Layer 4 of a small transformer language model trained on English Wikipedia (9 layers, counted from 0, width 128).
A neuron's activation on a vector x is SiLU(gate . x) times (in . x), where the dot is the dot product.
The model reads these tokens: "all" "en" "ge" " A" "s" "l" "am" " to" " a" " b" "o" "x" "ing" " m" "at" "ch" "," " which" " res"

The vector x that enters this layer's MLP at each token. A number n stands for (n - 500) times 0.016.
0 "all": 512,523,439,452,611,462,487,547,504,459,510,513,582,535,461,535,455,453,513,604,493,576,546,544,537,522,541,514,497,558,497,495,394,416,457,579,448,522,544,530,458,470,545,827,490,546,508,532,518,553,463,492,547,527,498,444,561,498,387,495,604,502,521,489,417,519,477,477,543,360,462,435,487,599,437,585,475,519,467,575,487,490,416,483,378,548,459,502,562,434,550,361,430,497,507,525,400,371,427,476,552,475,498,465,453,599,525,436,548,516,366,480,438,525,548,511,536,501,496,522,506,576,590,414,403,531,556,452
1 "en": 493,472,396,528,568,475,499,478,518,443,421,432,505,600,545,507,493,485,566,467,462,545,489,532,496,493,526,458,440,499,493,526,416,464,586,527,430,482,419,463,543,455,556,907,509,449,486,551,486,611,535,507,421,574,488,489,520,548,374,522,552,514,529,436,460,537,431,571,473,473,459,526,511,580,506,566,510,499,428,505,485,499,377,504,455,545,402,446,562,492,414,379,561,541,541,549,428,484,534,566,494,477,474,518,453,587,510,451,483,513,385,567,472,497,578,577,529,576,544,417,455,479,505,491,475,467,543,488
2 "ge": 516,473,425,449,554,426,370,472,485,448,496,462,493,505,535,543,530,489,491,487,537,514,471,566,500,484,598,449,448,522,494,456,406,536,488,526,494,546,419,479,524,386,596,866,471,526,412,515,488,504,508,511,383,592,470,444,551,563,376,517,549,527,631,506,419,539,480,414,484,489,567,491,451,588,425,522,546,540,431,571,537,531,478,451,474,476,444,430,542,460,494,437,527,529,446,595,441,499,550,543,497,550,505,539,441,604,521,400,608,471,493,549,435,565,568,501,501,539,568,462,478,513,554,433,399,500,492,474
3 " A": 515,496,481,480,501,475,436,484,478,484,395,461,355,521,480,472,510,507,488,469,477,539,489,513,543,450,540,547,519,534,458,496,520,585,493,528,462,488,487,485,567,551,563,951,436,473,464,425,578,510,539,458,481,571,472,518,515,456,505,529,560,536,506,503,492,576,514,418,577,542,572,436,419,463,576,558,440,522,455,545,555,485,389,508,512,447,473,447,339,494,491,452,535,534,578,603,435,488,529,573,480,496,517,470,444,517,523,491,529,487,498,504,420,535,512,491,482,453,596,572,459,494,470,499,421,429,479,456
4 "s": 510,452,460,567,537,430,453,491,499,456,537,463,474,463,509,430,501,562,542,433,471,624,496,497,471,630,513,462,491,521,375,542,568,485,519,586,521,434,431,483,516,492,555,861,416,513,431,402,601,487,528,468,610,405,507,477,494,609,492,500,502,576,473,510,446,549,504,494,511,588,464,530,539,468,438,547,486,481,488,471,554,532,454,511,434,400,439,489,515,474,621,501,591,446,513,567,507,449,495,458,573,458,462,603,444,470,536,465,421,449,468,458,467,507,451,580,447,549,404,539,561,532,553,576,458,434,434,434
5 "l": 455,558,437,549,643,501,523,503,472,449,440,475,482,553,651,473,444,459,532,541,577,563,563,547,510,511,439,449,553,433,481,505,498,491,563,591,460,564,569,503,535,535,523,705,435,492,525,460,463,558,371,462,544,417,432,396,462,549,516,565,601,508,423,503,525,418,531,482,570,601,535,484,544,481,438,456,400,468,435,520,551,569,480,560,378,489,489,521,498,530,394,349,432,497,517,491,391,435,584,485,561,533,500,623,469,491,518,427,438,517,297,470,536,427,567,524,480,524,500,592,551,474,500,455,455,572,457,530
6 "am": 444,564,387,557,515,553,456,587,497,527,456,498,481,591,542,542,442,516,576,481,526,568,716,621,473,487,478,487,461,504,541,478,445,501,571,540,447,459,444,434,476,489,519,763,445,472,607,475,477,646,517,536,529,598,521,429,531,451,449,469,545,492,554,436,460,370,549,557,560,525,410,531,461,480,523,474,505,440,476,473,501,479,410,602,447,522,390,482,478,519,461,446,446,456,512,506,366,507,504,589,449,475,406,558,427,482,476,497,603,509,374,428,505,550,544,557,501,543,550,514,446,455,557,474,383,493,514,491
7 " to": 628,405,466,480,443,528,405,453,466,484,448,608,529,514,438,483,539,512,500,458,488,517,594,518,454,422,526,492,516,446,467,390,461,495,486,437,482,458,464,598,417,450,529,847,488,490,481,559,510,497,521,430,496,480,450,526,450,687,522,492,520,474,551,470,423,466,489,379,552,477,607,534,531,577,563,617,515,595,479,452,501,475,550,415,532,465,481,495,471,475,549,437,452,551,470,566,415,479,534,533,474,484,551,538,473,533,522,486,472,591,437,549,478,518,517,436,462,547,624,476,414,504,570,476,539,545,387,461
8 " a": 633,498,522,449,505,500,493,513,476,439,455,608,471,427,514,581,563,508,480,447,460,502,468,510,513,488,560,501,477,492,384,422,493,554,441,464,471,544,535,549,432,558,589,935,545,497,508,548,462,605,578,412,492,568,458,508,454,520,490,471,537,518,496,476,482,457,341,484,619,579,557,493,545,577,493,592,455,495,486,452,508,474,346,504,488,518,460,466,451,523,497,497,468,531,488,499,408,534,501,483,526,451,459,477,508,485,462,458,475,521,516,476,430,475,489,442,502,582,538,487,447,507,494,494,505,543,500,435
9 " b": 489,476,439,552,444,406,456,519,447,481,510,490,508,500,473,548,523,512,392,537,507,504,476,488,536,508,535,451,507,412,368,549,574,497,472,573,521,516,593,511,480,473,399,979,446,466,464,497,452,550,481,500,545,469,443,526,552,486,452,543,465,555,492,457,588,529,439,472,487,489,484,539,533,478,451,548,395,437,508,467,527,462,399,514,472,444,467,449,472,511,450,461,450,511,518,525,583,469,567,531,573,462,501,532,509,515,489,513,537,587,524,399,532,492,506,556,488,513,538,515,520,475,545,597,526,459,540,458
10 "o": 491,533,463,590,524,466,501,476,441,463,510,482,453,448,615,463,517,534,501,600,485,499,452,436,542,508,476,488,468,448,444,457,532,447,441,428,568,402,489,541,595,438,529,705,542,464,594,398,401,524,501,546,402,428,428,534,430,366,511,538,520,489,502,484,623,557,445,518,518,518,546,516,646,470,464,536,491,591,497,426,546,446,544,409,365,424,573,510,495,548,524,423,516,552,452,417,430,453,375,452,461,539,504,441,527,544,430,517,573,608,550,391,482,636,635,533,472,457,540,507,505,557,550,533,493,587,535,593
11 "x": 409,549,544,549,419,420,460,533,538,600,588,535,526,488,486,521,544,461,497,508,528,554,531,372,549,635,564,519,495,460,386,431,454,426,367,567,588,507,462,547,511,484,429,660,493,608,541,491,467,530,410,481,328,510,470,501,444,537,383,403,489,534,455,372,524,455,469,612,488,521,512,586,664,557,508,553,527,544,394,519,443,486,589,556,457,456,510,504,517,490,485,478,482,475,586,445,556,543,469,429,632,502,440,495,440,473,455,581,609,569,371,516,481,498,507,505,426,516,459,535,569,511,484,455,515,426,528,463
12 "ing": 533,454,475,517,527,511,420,484,503,501,556,547,543,480,490,593,429,523,411,560,445,538,562,456,453,486,591,530,496,465,513,303,397,466,412,595,513,504,499,415,495,433,377,787,494,503,485,477,442,573,494,575,415,474,437,486,436,724,478,493,425,485,540,486,487,505,514,498,447,521,482,538,517,606,505,525,440,431,419,629,520,445,457,479,526,573,453,487,608,467,517,460,426,545,602,485,503,561,531,475,497,510,443,600,549,552,507,489,517,544,492,416,454,513,514,515,447,479,557,567,563,514,426,547,416,446,535,502
13 " m": 567,459,498,462,539,508,441,571,501,592,497,526,426,471,470,519,523,432,519,507,514,509,506,520,551,473,526,476,484,510,467,478,482,425,494,470,424,491,513,538,541,466,441,975,429,436,507,381,451,552,459,551,525,547,471,535,546,497,416,560,445,502,479,470,533,490,417,509,517,515,504,545,423,602,459,430,463,484,458,486,544,555,410,545,505,439,472,508,433,574,431,510,452,529,496,412,528,467,523,551,487,582,512,563,515,439,547,490,517,550,574,431,547,523,592,503,433,455,586,471,505,514,529,490,469,502,450,442
14 "at": 625,454,381,579,532,463,597,513,557,510,602,527,416,569,535,512,533,539,489,564,402,440,474,473,504,596,552,447,460,428,413,552,538,473,519,529,504,445,532,535,523,557,465,697,484,505,430,507,391,538,383,534,498,437,446,462,354,548,563,470,489,481,457,490,518,503,414,539,459,404,436,593,497,554,536,520,548,460,571,551,588,459,517,539,515,394,436,561,308,525,654,486,516,555,469,507,440,659,485,465,416,584,405,515,439,489,392,479,443,431,559,478,480,535,474,530,516,453,525,575,517,496,521,528,460,522,498,538
15 "ch": 449,496,507,631,511,393,380,639,533,407,564,594,458,470,442,465,510,568,464,447,536,548,470,491,632,471,493,483,531,444,607,455,436,500,554,438,497,526,462,520,623,565,376,665,450,541,445,534,515,461,414,522,452,520,431,404,505,516,502,483,396,504,487,471,512,477,460,567,436,484,481,513,482,568,475,495,573,382,533,505,493,574,527,516,492,500,536,514,388,578,533,467,443,558,484,574,476,640,536,530,432,477,561,476,497,521,347,473,388,585,520,468,601,494,506,375,410,446,513,598,509,527,585,539,416,470,585,570
16 ",": 582,429,534,577,533,492,489,488,453,522,417,574,574,470,473,469,512,517,548,423,511,479,538,504,508,446,535,477,516,493,469,439,526,519,576,500,457,567,389,519,432,514,497,975,554,482,511,524,432,441,522,474,544,473,469,481,538,626,450,507,503,487,527,506,461,513,375,418,564,472,540,511,549,570,422,534,488,532,455,485,495,528,505,550,518,490,492,435,454,469,464,431,429,534,443,434,452,461,509,473,598,406,458,494,532,478,528,479,448,462,541,506,536,465,483,394,474,508,526,505,525,512,495,552,479,573,566,508
17 " which": 556,461,540,476,554,463,482,526,411,512,458,635,427,505,575,444,478,532,560,415,539,478,544,461,476,417,586,480,573,398,531,399,503,497,466,442,493,524,513,600,470,434,456,880,535,561,537,485,513,371,503,467,429,486,459,555,531,599,505,492,524,426,602,509,578,453,438,356,522,491,532,588,583,560,475,525,524,516,494,496,467,509,479,514,508,479,480,477,422,471,554,435,409,509,464,527,461,519,488,409,573,455,405,515,512,468,549,473,439,465,530,452,561,534,433,430,538,550,528,425,488,532,557,507,525,564,485,536
18 " res": 533,579,475,463,573,456,421,506,397,491,528,576,430,563,514,509,539,489,645,523,540,522,519,462,505,450,497,534,502,461,497,491,491,368,540,516,498,431,404,589,482,534,430,874,430,427,495,532,510,502,501,416,449,442,394,542,520,529,505,457,491,535,508,543,519,558,507,587,471,536,552,476,503,589,410,452,471,487,534,496,533,553,420,423,501,430,568,589,320,453,491,508,483,537,455,524,508,524,538,501,541,562,398,552,484,499,460,445,459,435,551,454,476,479,470,471,533,490,497,459,513,584,493,594,599,524,492,405

Each question shows the input weights of one neuron of the MLP. A number n stands for (n - 500) times 0.00089.

n232 gate: 500,777,553,464,469,490,231,503,566,539,303,539,568,493,512,485,503,446,572,564,512,464,621,650,512,273,579,633,527,591,436,539,309,515,586,639,428,439,497,590,299,411,312,569,643,420,429,564,726,540,628,659,443,494,471,336,592,547,485,729,531,407,636,531,451,332,429,443,585,555,441,509,333,503,655,446,463,401,555,698,661,491,404,564,593,473,434,534,476,427,500,399,506,530,543,563,438,295,413,514,399,376,515,414,506,621,464,291,500,362,541,701,429,576,654,427,549,423,418,615,549,537,500,458,425,541,394,316
n232 in: 503,537,477,427,472,638,442,444,480,452,560,437,522,356,372,598,495,533,509,364,460,608,483,521,522,443,675,614,370,529,368,513,616,538,642,372,425,469,575,441,412,558,651,550,491,479,588,241,635,406,581,566,508,620,516,614,526,443,571,548,486,617,506,584,369,374,497,384,554,534,476,695,587,500,343,542,469,478,536,701,390,538,538,379,374,604,445,697,639,291,404,497,569,518,620,488,514,349,605,563,342,454,367,587,416,524,776,508,503,436,421,305,547,511,639,509,623,560,388,447,400,564,451,524,470,557,548,476
On which token does it fire most? 0 "all"

n151 gate: 580,598,359,638,453,327,632,586,504,560,372,578,332,519,620,500,571,531,374,585,423,404,482,592,503,263,475,457,738,206,500,748,610,430,678,547,528,239,710,587,521,601,619,362,508,431,528,497,503,642,358,333,506,468,461,496,442,385,623,522,475,523,641,656,576,460,465,612,517,510,387,571,514,377,556,597,377,619,645,557,654,245,475,303,437,306,541,728,564,458,382,726,192,421,342,545,284,413,629,589,687,523,527,403,514,467,456,407,585,503,497,420,645,646,453,594,419,542,500,623,609,489,652,544,518,410,630,458
n151 in: 550,453,351,681,544,418,445,493,129,766,485,795,643,492,433,538,629,450,485,418,666,479,471,453,553,651,352,649,314,234,455,533,520,497,676,337,529,331,364,590,572,573,451,471,436,519,449,464,388,400,632,426,570,428,577,366,313,618,493,654,645,383,543,643,408,578,368,685,620,658,514,526,543,423,667,453,274,603,496,411,485,541,553,429,369,371,701,489,698,400,518,392,445,469,636,461,222,510,538,508,357,406,489,386,454,366,566,315,581,391,452,610,566,378,153,623,551,584,632,472,496,562,412,383,770,486,608,662
Its two highest activations, in order, are on tokens 10 "o", 5 "l"

n71 gate: 422,343,582,682,409,518,399,343,482,720,694,421,281,512,653,643,527,451,530,660,742,222,529,480,552,415,635,324,351,664,537,494,457,446,382,459,446,592,514,515,564,523,411,375,308,496,440,437,716,580,648,635,582,521,358,420,478,619,443,591,554,231,727,572,520,493,696,727,493,304,368,432,377,520,514,579,475,517,654,464,418,478,541,592,335,574,417,626,572,345,348,542,291,508,594,676,690,449,766,319,511,654,413,556,563,572,589,433,605,507,534,427,455,253,596,599,682,511,574,455,504,362,457,433,612,578,361,404
n71 in: 634,602,523,591,364,558,543,483,473,444,463,444,601,695,429,528,358,574,678,361,497,593,477,574,519,602,598,530,436,537,656,461,564,412,176,500,567,729,457,404,615,700,398,493,812,656,520,650,487,447,507,462,675,484,482,432,565,395,375,178,662,390,584,443,247,439,612,481,422,365,412,523,581,646,467,500,447,565,286,476,397,574,548,476,470,464,683,336,443,405,503,441,533,694,621,564,424,528,509,725,507,461,474,412,526,336,399,477,580,516,447,657,544,435,359,409,345,358,500,461,694,404,530,435,545,316,668,571
On which three tokens does it fire most, strongest first? 10 "o", 4 "s", 14 "at"

n14 gate: 556,587,334,576,808,455,370,717,398,394,324,480,518,374,527,571,602,424,421,509,519,342,472,552,527,296,681,481,373,637,471,517,572,396,416,437,469,472,443,477,279,530,626,470,672,429,581,697,605,410,491,376,446,559,500,644,381,495,441,540,441,583,656,541,573,433,582,437,503,555,609,362,396,500,857,500,469,468,509,414,415,519,561,406,437,537,370,611,491,534,576,460,440,497,474,614,582,630,550,490,312,365,688,480,595,352,431,497,753,679,464,399,530,512,383,474,472,550,426,515,540,289,359,500,709,535,517,427
n14 in: 500,646,228,596,497,484,522,573,522,530,673,536,315,367,552,435,530,506,257,485,491,461,531,529,421,373,427,452,642,522,375,632,471,447,677,369,406,515,381,610,429,493,632,460,627,311,379,678,428,570,585,509,472,593,374,522,503,435,444,523,522,469,439,509,497,557,575,281,583,581,636,284,527,449,397,569,397,532,497,582,575,564,574,648,382,672,298,569,518,460,279,540,547,663,427,423,462,512,529,483,669,574,536,428,683,530,738,582,617,648,535,268,551,365,510,471,453,556,628,712,360,420,591,426,546,515,486,460
On which token does it fire most? 8 " a"

n42 gate: 554,609,535,305,496,622,679,569,533,548,630,544,429,605,569,669,309,309,775,413,465,494,461,321,487,455,389,513,631,480,546,599,515,317,570,506,471,506,731,600,353,510,373,537,292,523,631,655,481,401,698,628,418,561,651,602,709,390,535,595,314,333,346,425,554,355,472,485,448,575,442,526,572,231,413,678,558,503,594,513,396,448,434,613,545,380,643,591,469,541,520,548,600,428,572,531,545,515,688,546,522,389,497,536,465,415,586,566,458,591,332,583,408,459,450,421,349,352,595,603,609,486,358,383,433,415,485,449
n42 in: 519,544,516,610,559,311,427,484,615,580,390,358,449,469,479,524,554,448,421,333,372,567,632,369,482,491,258,388,509,577,429,401,540,453,568,506,532,481,408,370,422,381,572,492,441,378,609,784,521,470,440,591,549,381,590,474,484,492,434,517,487,465,436,623,289,343,363,533,491,608,301,415,549,673,513,494,582,435,423,424,588,513,642,691,585,302,549,437,647,719,624,509,500,520,588,567,418,456,553,469,525,561,369,540,727,503,596,568,497,549,515,605,488,457,656,410,284,541,872,531,547,349,371,588,464,373,619,480
On which token does it fire most? 11 "x"

n286 gate: 347,640,579,471,363,401,597,423,346,544,521,525,609,244,487,493,533,393,329,378,459,553,541,717,604,391,297,447,533,595,288,540,389,686,440,789,493,592,629,404,483,398,474,507,387,316,510,453,576,273,299,480,528,678,510,409,511,402,479,489,462,344,544,719,474,229,572,699,621,500,611,711,385,424,634,417,521,510,490,542,582,682,511,422,445,520,583,597,546,554,685,306,403,375,404,463,566,493,490,428,700,682,383,541,493,500,556,699,490,644,529,389,582,639,546,598,479,758,632,259,469,570,542,389,547,542,481,430
n286 in: 556,387,538,403,549,581,663,506,593,563,602,606,473,459,223,494,545,506,593,500,318,626,665,430,472,278,545,406,448,532,442,654,462,602,516,536,513,453,315,409,396,367,497,477,365,500,600,543,530,232,408,555,471,352,578,532,364,461,566,467,469,441,358,420,441,297,787,488,548,582,554,544,506,338,355,506,595,441,525,311,717,523,493,399,617,401,506,481,554,410,574,419,421,332,544,507,541,482,619,524,425,592,537,326,383,357,569,540,535,442,437,354,573,540,516,590,487,702,395,521,717,750,544,510,335,696,500,667
On which token does it fire most? 1 "en"

n62 gate: 473,445,429,308,640,503,547,525,713,555,463,429,553,366,452,509,609,647,503,695,451,554,559,414,509,722,372,594,491,419,551,544,511,686,478,600,370,421,481,592,417,682,325,593,426,544,485,512,397,405,565,604,410,577,625,679,509,503,525,659,488,527,578,230,612,582,480,586,485,471,651,549,374,542,377,517,371,639,380,363,487,622,573,694,346,430,387,472,456,400,700,482,587,543,560,526,639,610,486,544,424,397,464,358,434,312,494,521,525,345,491,291,359,409,433,500,463,518,615,395,274,451,562,593,529,541,480,372
n62 in: 411,374,529,445,628,515,652,465,621,677,552,354,450,535,261,544,508,458,637,535,500,522,497,468,461,320,779,530,514,474,527,453,734,519,452,332,610,411,555,482,526,610,600,510,589,553,477,449,386,598,439,534,489,635,412,417,375,580,575,360,526,682,658,389,449,509,478,483,306,345,519,375,647,540,535,503,338,514,497,491,419,544,470,554,488,480,492,398,517,491,670,557,422,420,400,416,471,563,530,678,417,450,598,362,449,622,506,574,491,472,377,354,638,406,434,367,514,445,285,643,549,392,430,392,606,524,535,556
On which three tokens does it fire most, strongest first? 14 "at", 11 "x", 5 "l"

n104 gate: 538,608,437,384,706,493,617,608,547,705,390,345,550,477,524,510,386,445,255,398,531,578,408,425,575,563,471,478,395,364,641,360,400,553,380,480,362,392,496,384,630,467,301,362,743,670,465,559,372,354,638,571,596,475,597,615,608,418,479,764,496,259,593,518,559,446,315,480,357,399,424,408,579,594,479,487,293,526,521,446,416,625,489,558,472,431,571,468,822,469,518,479,564,365,477,602,556,533,659,763,801,341,425,461,393,326,466,466,631,643,537,417,699,410,566,335,756,496,666,596,615,413,610,380,500,550,666,415
n104 in: 530,527,400,557,445,619,567,548,340,352,342,475,567,471,529,624,280,659,486,453,536,422,406,286,480,497,646,364,413,469,695,473,537,497,393,398,413,500,396,676,530,578,519,448,555,565,546,444,465,610,550,484,500,487,614,534,503,539,374,430,473,614,503,567,425,483,489,420,724,494,364,259,689,564,380,254,557,641,689,530,507,768,641,545,510,579,716,466,761,392,490,404,312,600,407,554,577,535,462,489,628,424,296,506,363,823,513,484,247,652,671,493,376,566,476,537,626,493,559,562,523,471,503,458,469,324,522,392
On which token does it fire most? 3 " A"

n238 gate: 468,452,568,462,665,324,480,513,407,648,451,466,695,334,573,426,413,693,575,554,571,513,507,569,570,513,292,507,616,444,423,395,676,543,320,395,533,734,677,383,519,514,431,480,404,576,442,446,481,507,552,384,524,865,631,411,480,551,526,353,633,500,560,621,609,477,631,294,525,560,546,334,516,298,338,413,565,530,383,270,594,404,630,369,458,679,456,435,664,420,641,327,441,528,539,403,432,521,534,407,458,696,349,422,481,596,379,478,556,365,506,776,444,561,517,354,552,494,519,579,513,493,614,470,575,509,608,599
n238 in: 525,410,553,717,758,309,544,433,392,322,647,422,536,558,615,450,542,552,510,358,330,488,590,396,506,408,588,602,536,544,551,284,494,494,391,503,375,509,582,497,389,447,488,357,633,500,454,448,551,579,578,539,684,553,606,452,350,516,611,585,692,720,564,585,529,624,490,437,471,506,371,615,515,432,491,563,525,444,618,491,358,620,452,590,460,586,527,371,660,549,554,595,344,513,483,473,447,524,509,415,365,530,548,423,537,559,369,607,409,530,632,654,446,586,552,567,351,565,277,349,559,460,587,419,542,131,379,523
On which three tokens does it fire most, strongest first? 18 " res", 13 " m", 9 " b"

n310 gate: 492,314,634,504,538,441,338,629,664,516,696,307,643,592,601,434,496,631,359,332,587,545,396,617,683,598,694,606,685,800,370,431,482,373,311,536,666,568,581,334,401,480,511,366,546,555,614,553,599,703,523,60,479,489,750,484,429,331,603,516,576,399,672,407,521,391,718,500,366,422,616,439,365,233,523,504,397,507,440,407,552,305,512,547,446,428,556,438,599,560,694,598,661,496,507,578,335,446,500,555,376,599,593,349,298,472,314,676,477,355,478,591,463,568,496,582,611,492,354,582,721,475,604,607,180,349,465,394
n310 in: 538,402,401,496,570,453,546,377,540,436,422,582,591,600,497,298,551,748,489,424,542,407,691,310,538,469,518,659,346,597,583,446,536,657,471,712,770,469,511,317,405,590,575,388,531,431,325,823,500,673,532,452,394,736,533,525,275,541,451,354,458,621,717,301,454,543,477,687,410,425,620,514,355,432,617,562,518,344,459,629,507,446,460,526,383,552,336,446,470,274,586,531,599,361,533,489,518,623,327,597,403,447,586,191,448,645,368,490,550,462,697,534,571,563,489,706,588,511,611,493,374,386,567,478,574,676,343,467
On which token does it fire most? 5 "l"

n36 gate: 546,500,631,533,596,615,535,688,395,259,362,379,592,425,694,530,443,515,539,477,553,319,409,471,445,481,582,510,491,440,526,613,563,444,542,432,481,441,550,400,509,437,368,584,309,589,481,564,404,616,434,488,435,478,520,459,564,482,382,437,516,441,570,484,517,548,544,587,412,428,473,481,473,523,581,448,450,468,336,671,510,554,516,651,472,757,563,409,583,567,402,642,522,626,296,563,563,423,655,603,500,507,633,365,442,585,518,479,557,509,648,470,628,568,532,74,187,354,546,300,413,477,491,594,516,406,702,358
n36 in: 488,416,419,468,513,586,521,506,261,497,651,478,437,480,450,603,463,608,665,556,348,421,389,609,433,408,457,469,599,411,740,351,536,670,645,520,388,645,579,478,476,525,540,433,457,395,378,441,558,446,334,477,596,596,605,601,358,480,497,513,596,520,685,527,500,534,549,555,452,375,710,674,617,478,551,602,494,486,573,515,434,347,262,413,455,450,491,467,434,476,479,450,434,458,379,490,605,613,511,750,426,646,532,448,565,598,213,521,558,456,406,490,489,441,565,426,661,527,370,655,497,558,693,575,340,395,580,447
On which token does it fire most, and how strongly? 15 "ch", at about 2.3

n280 gate: 198,368,503,433,599,480,510,395,490,504,550,535,414,529,426,673,649,503,573,404,549,394,560,435,662,405,200,436,340,551,548,632,610,610,360,693,597,526,707,476,563,342,669,460,598,595,559,722,567,306,700,628,427,645,534,649,626,406,559,546,411,504,526,463,410,635,511,296,647,429,654,287,497,457,470,540,414,472,484,355,624,530,507,548,374,448,449,313,538,585,396,405,457,535,463,514,703,672,453,500,389,554,503,402,461,374,478,481,460,471,560,328,383,523,425,530,295,639,526,593,398,372,557,541,597,675,313,482
n280 in: 555,576,515,418,408,339,469,673,440,598,429,610,559,221,641,438,335,464,519,543,503,634,485,320,584,348,387,686,500,581,415,461,503,602,383,576,590,479,531,500,534,572,485,471,304,453,650,536,385,405,392,441,478,448,429,588,528,582,558,484,411,486,503,624,566,478,483,681,471,606,494,407,343,494,509,432,457,428,428,294,702,610,627,459,352,512,548,519,518,345,581,515,670,385,454,381,664,500,639,571,715,543,318,670,322,458,415,386,550,530,512,503,600,309,497,506,641,580,563,566,466,464,364,749,391,674,537,543
On which token does it fire most? 1 "en"

n47 gate: 535,637,616,435,504,392,506,523,474,721,542,507,451,553,422,463,509,441,368,644,401,705,346,533,597,392,891,464,450,350,493,462,441,579,447,503,694,341,726,546,436,327,482,541,398,349,481,412,546,602,445,602,439,446,571,644,411,572,634,256,513,319,343,464,560,372,388,420,530,360,555,455,635,556,606,349,468,590,469,412,423,444,440,434,510,550,273,477,693,468,480,573,668,490,548,500,278,521,515,606,573,438,531,612,437,507,699,437,396,360,470,542,420,620,629,399,439,353,657,525,561,462,481,606,611,346,601,491
n47 in: 454,640,406,454,583,583,494,475,465,371,497,677,273,360,549,521,610,479,507,442,565,564,678,335,521,485,440,497,479,506,484,427,443,488,262,515,585,324,579,461,497,319,482,462,664,282,497,506,737,397,522,419,469,435,575,866,429,456,491,427,403,455,372,513,532,503,503,326,515,558,491,409,531,506,413,405,416,424,631,323,494,525,683,629,472,457,542,626,533,518,535,364,459,414,532,457,359,447,626,712,817,382,579,486,479,592,589,570,538,657,400,618,482,411,468,656,571,565,720,549,516,594,321,549,389,526,514,561
On which token does it fire most, and how strongly? 7 " to", at about 0.89

n98 gate: 534,660,445,445,591,700,385,546,391,307,441,457,500,537,443,408,434,533,359,449,483,467,586,663,373,153,273,532,600,566,511,621,273,484,617,664,434,415,400,607,452,464,431,349,440,398,538,672,530,380,469,454,425,681,712,461,398,486,568,613,346,568,490,794,503,525,511,602,529,545,412,534,403,330,703,465,503,416,708,619,364,538,500,440,448,568,753,528,457,574,535,497,535,266,410,596,410,464,448,360,646,444,340,551,540,424,533,392,562,567,747,589,313,591,400,468,514,558,490,620,432,331,410,693,321,523,433,376
n98 in: 620,631,648,539,698,483,548,548,552,525,514,475,416,456,700,359,410,477,656,434,289,405,476,525,398,520,421,331,594,380,458,424,426,420,424,439,625,510,520,497,584,283,357,550,666,531,507,384,568,511,486,438,316,534,633,380,406,669,527,425,372,418,418,238,780,380,548,461,551,581,373,321,592,426,537,550,783,655,467,719,549,486,611,813,470,599,425,653,484,437,514,387,676,636,497,569,358,424,681,515,477,289,608,500,434,436,564,358,435,464,280,580,532,537,538,335,490,349,635,385,557,529,432,490,405,563,550,528
On which token does it fire most, and how strongly? 9 " b", at about 0.34

n228 gate: 443,476,708,359,583,490,428,458,594,504,383,414,418,251,586,656,344,487,637,334,459,444,370,687,680,243,739,521,632,687,286,562,368,390,433,630,479,527,424,588,398,424,457,470,564,252,778,547,628,533,507,421,369,571,513,622,451,423,463,565,500,489,443,514,430,573,519,500,474,560,645,220,437,519,425,695,425,615,327,483,606,597,567,465,514,601,665,703,591,393,493,345,497,631,389,511,346,326,346,728,443,585,636,409,523,565,516,380,624,672,545,504,520,419,496,552,401,480,614,497,439,427,500,592,336,433,355,519
n228 in: 561,369,577,539,493,544,686,466,525,506,481,426,523,490,760,596,441,443,503,626,497,443,469,412,572,461,528,509,639,466,491,328,571,372,509,526,389,454,642,494,512,432,571,465,618,679,561,316,444,513,537,592,542,246,672,359,560,520,274,477,592,283,470,615,463,519,524,385,605,420,410,478,473,497,518,568,393,592,524,547,557,513,459,643,512,506,387,615,474,388,444,615,460,552,646,303,232,590,434,557,412,334,506,675,512,468,438,545,509,461,456,596,650,570,646,547,772,344,485,548,482,332,691,277,394,561,438,548
Its two highest activations, in order, are on tokens 0 "all", 10 "o"

n130 gate: 452,584,633,346,369,497,479,472,370,561,396,446,621,490,547,509,723,562,522,486,389,447,473,534,370,272,432,438,497,691,562,579,442,460,394,413,500,557,650,390,485,666,677,459,463,301,500,500,642,561,613,629,533,554,795,562,326,497,458,343,533,420,482,521,565,395,527,552,489,573,451,166,485,489,573,277,503,514,429,632,409,386,456,528,603,577,515,436,454,488,592,359,546,435,596,636,503,557,699,650,500,330,465,503,595,465,613,512,515,447,523,591,572,676,346,478,575,427,343,515,632,519,439,396,449,452,542,525
n130 in: 552,503,426,433,519,327,631,518,518,478,528,482,480,596,644,346,493,445,333,461,374,561,599,748,473,510,561,511,266,554,475,392,484,420,323,503,440,503,571,391,570,727,534,654,620,424,326,614,456,571,539,632,452,465,497,349,478,421,391,530,342,275,356,472,457,482,527,703,759,503,427,518,538,603,542,393,535,305,349,561,500,547,554,732,591,638,633,461,168,552,582,514,355,448,503,459,602,596,616,349,445,219,500,594,689,507,258,469,472,674,453,485,577,472,398,493,661,433,248,370,455,353,648,489,412,656,575,732
On which token does it fire most? 7 " to"

n231 gate: 438,237,319,556,500,449,585,367,421,302,365,526,500,422,470,470,533,461,543,488,531,642,503,517,488,466,443,408,386,237,433,694,546,350,426,530,387,478,525,477,478,599,563,479,602,471,552,573,590,493,716,587,582,485,534,532,653,306,419,622,391,400,442,538,599,643,357,518,526,494,600,416,400,289,562,520,559,798,701,500,584,595,577,416,761,476,440,641,545,595,544,565,634,517,509,580,512,518,687,401,616,433,418,566,445,385,512,543,399,370,485,523,449,316,561,659,450,565,372,400,618,413,516,548,338,532,601,480
n231 in: 418,449,465,497,557,444,299,634,304,585,474,537,479,566,413,573,482,537,436,584,449,453,731,426,438,592,314,327,481,572,530,315,585,473,424,433,542,560,490,570,682,480,555,576,683,438,405,393,503,483,220,454,628,592,527,559,595,572,398,500,363,507,322,555,542,373,518,411,500,456,648,535,425,588,641,397,356,635,631,562,470,484,308,440,538,478,528,597,314,418,260,547,423,350,626,466,391,769,416,458,437,465,606,612,359,406,335,365,623,602,576,358,454,573,580,572,532,542,513,656,465,613,526,407,771,422,361,548
On which token does it fire most? 9 " b"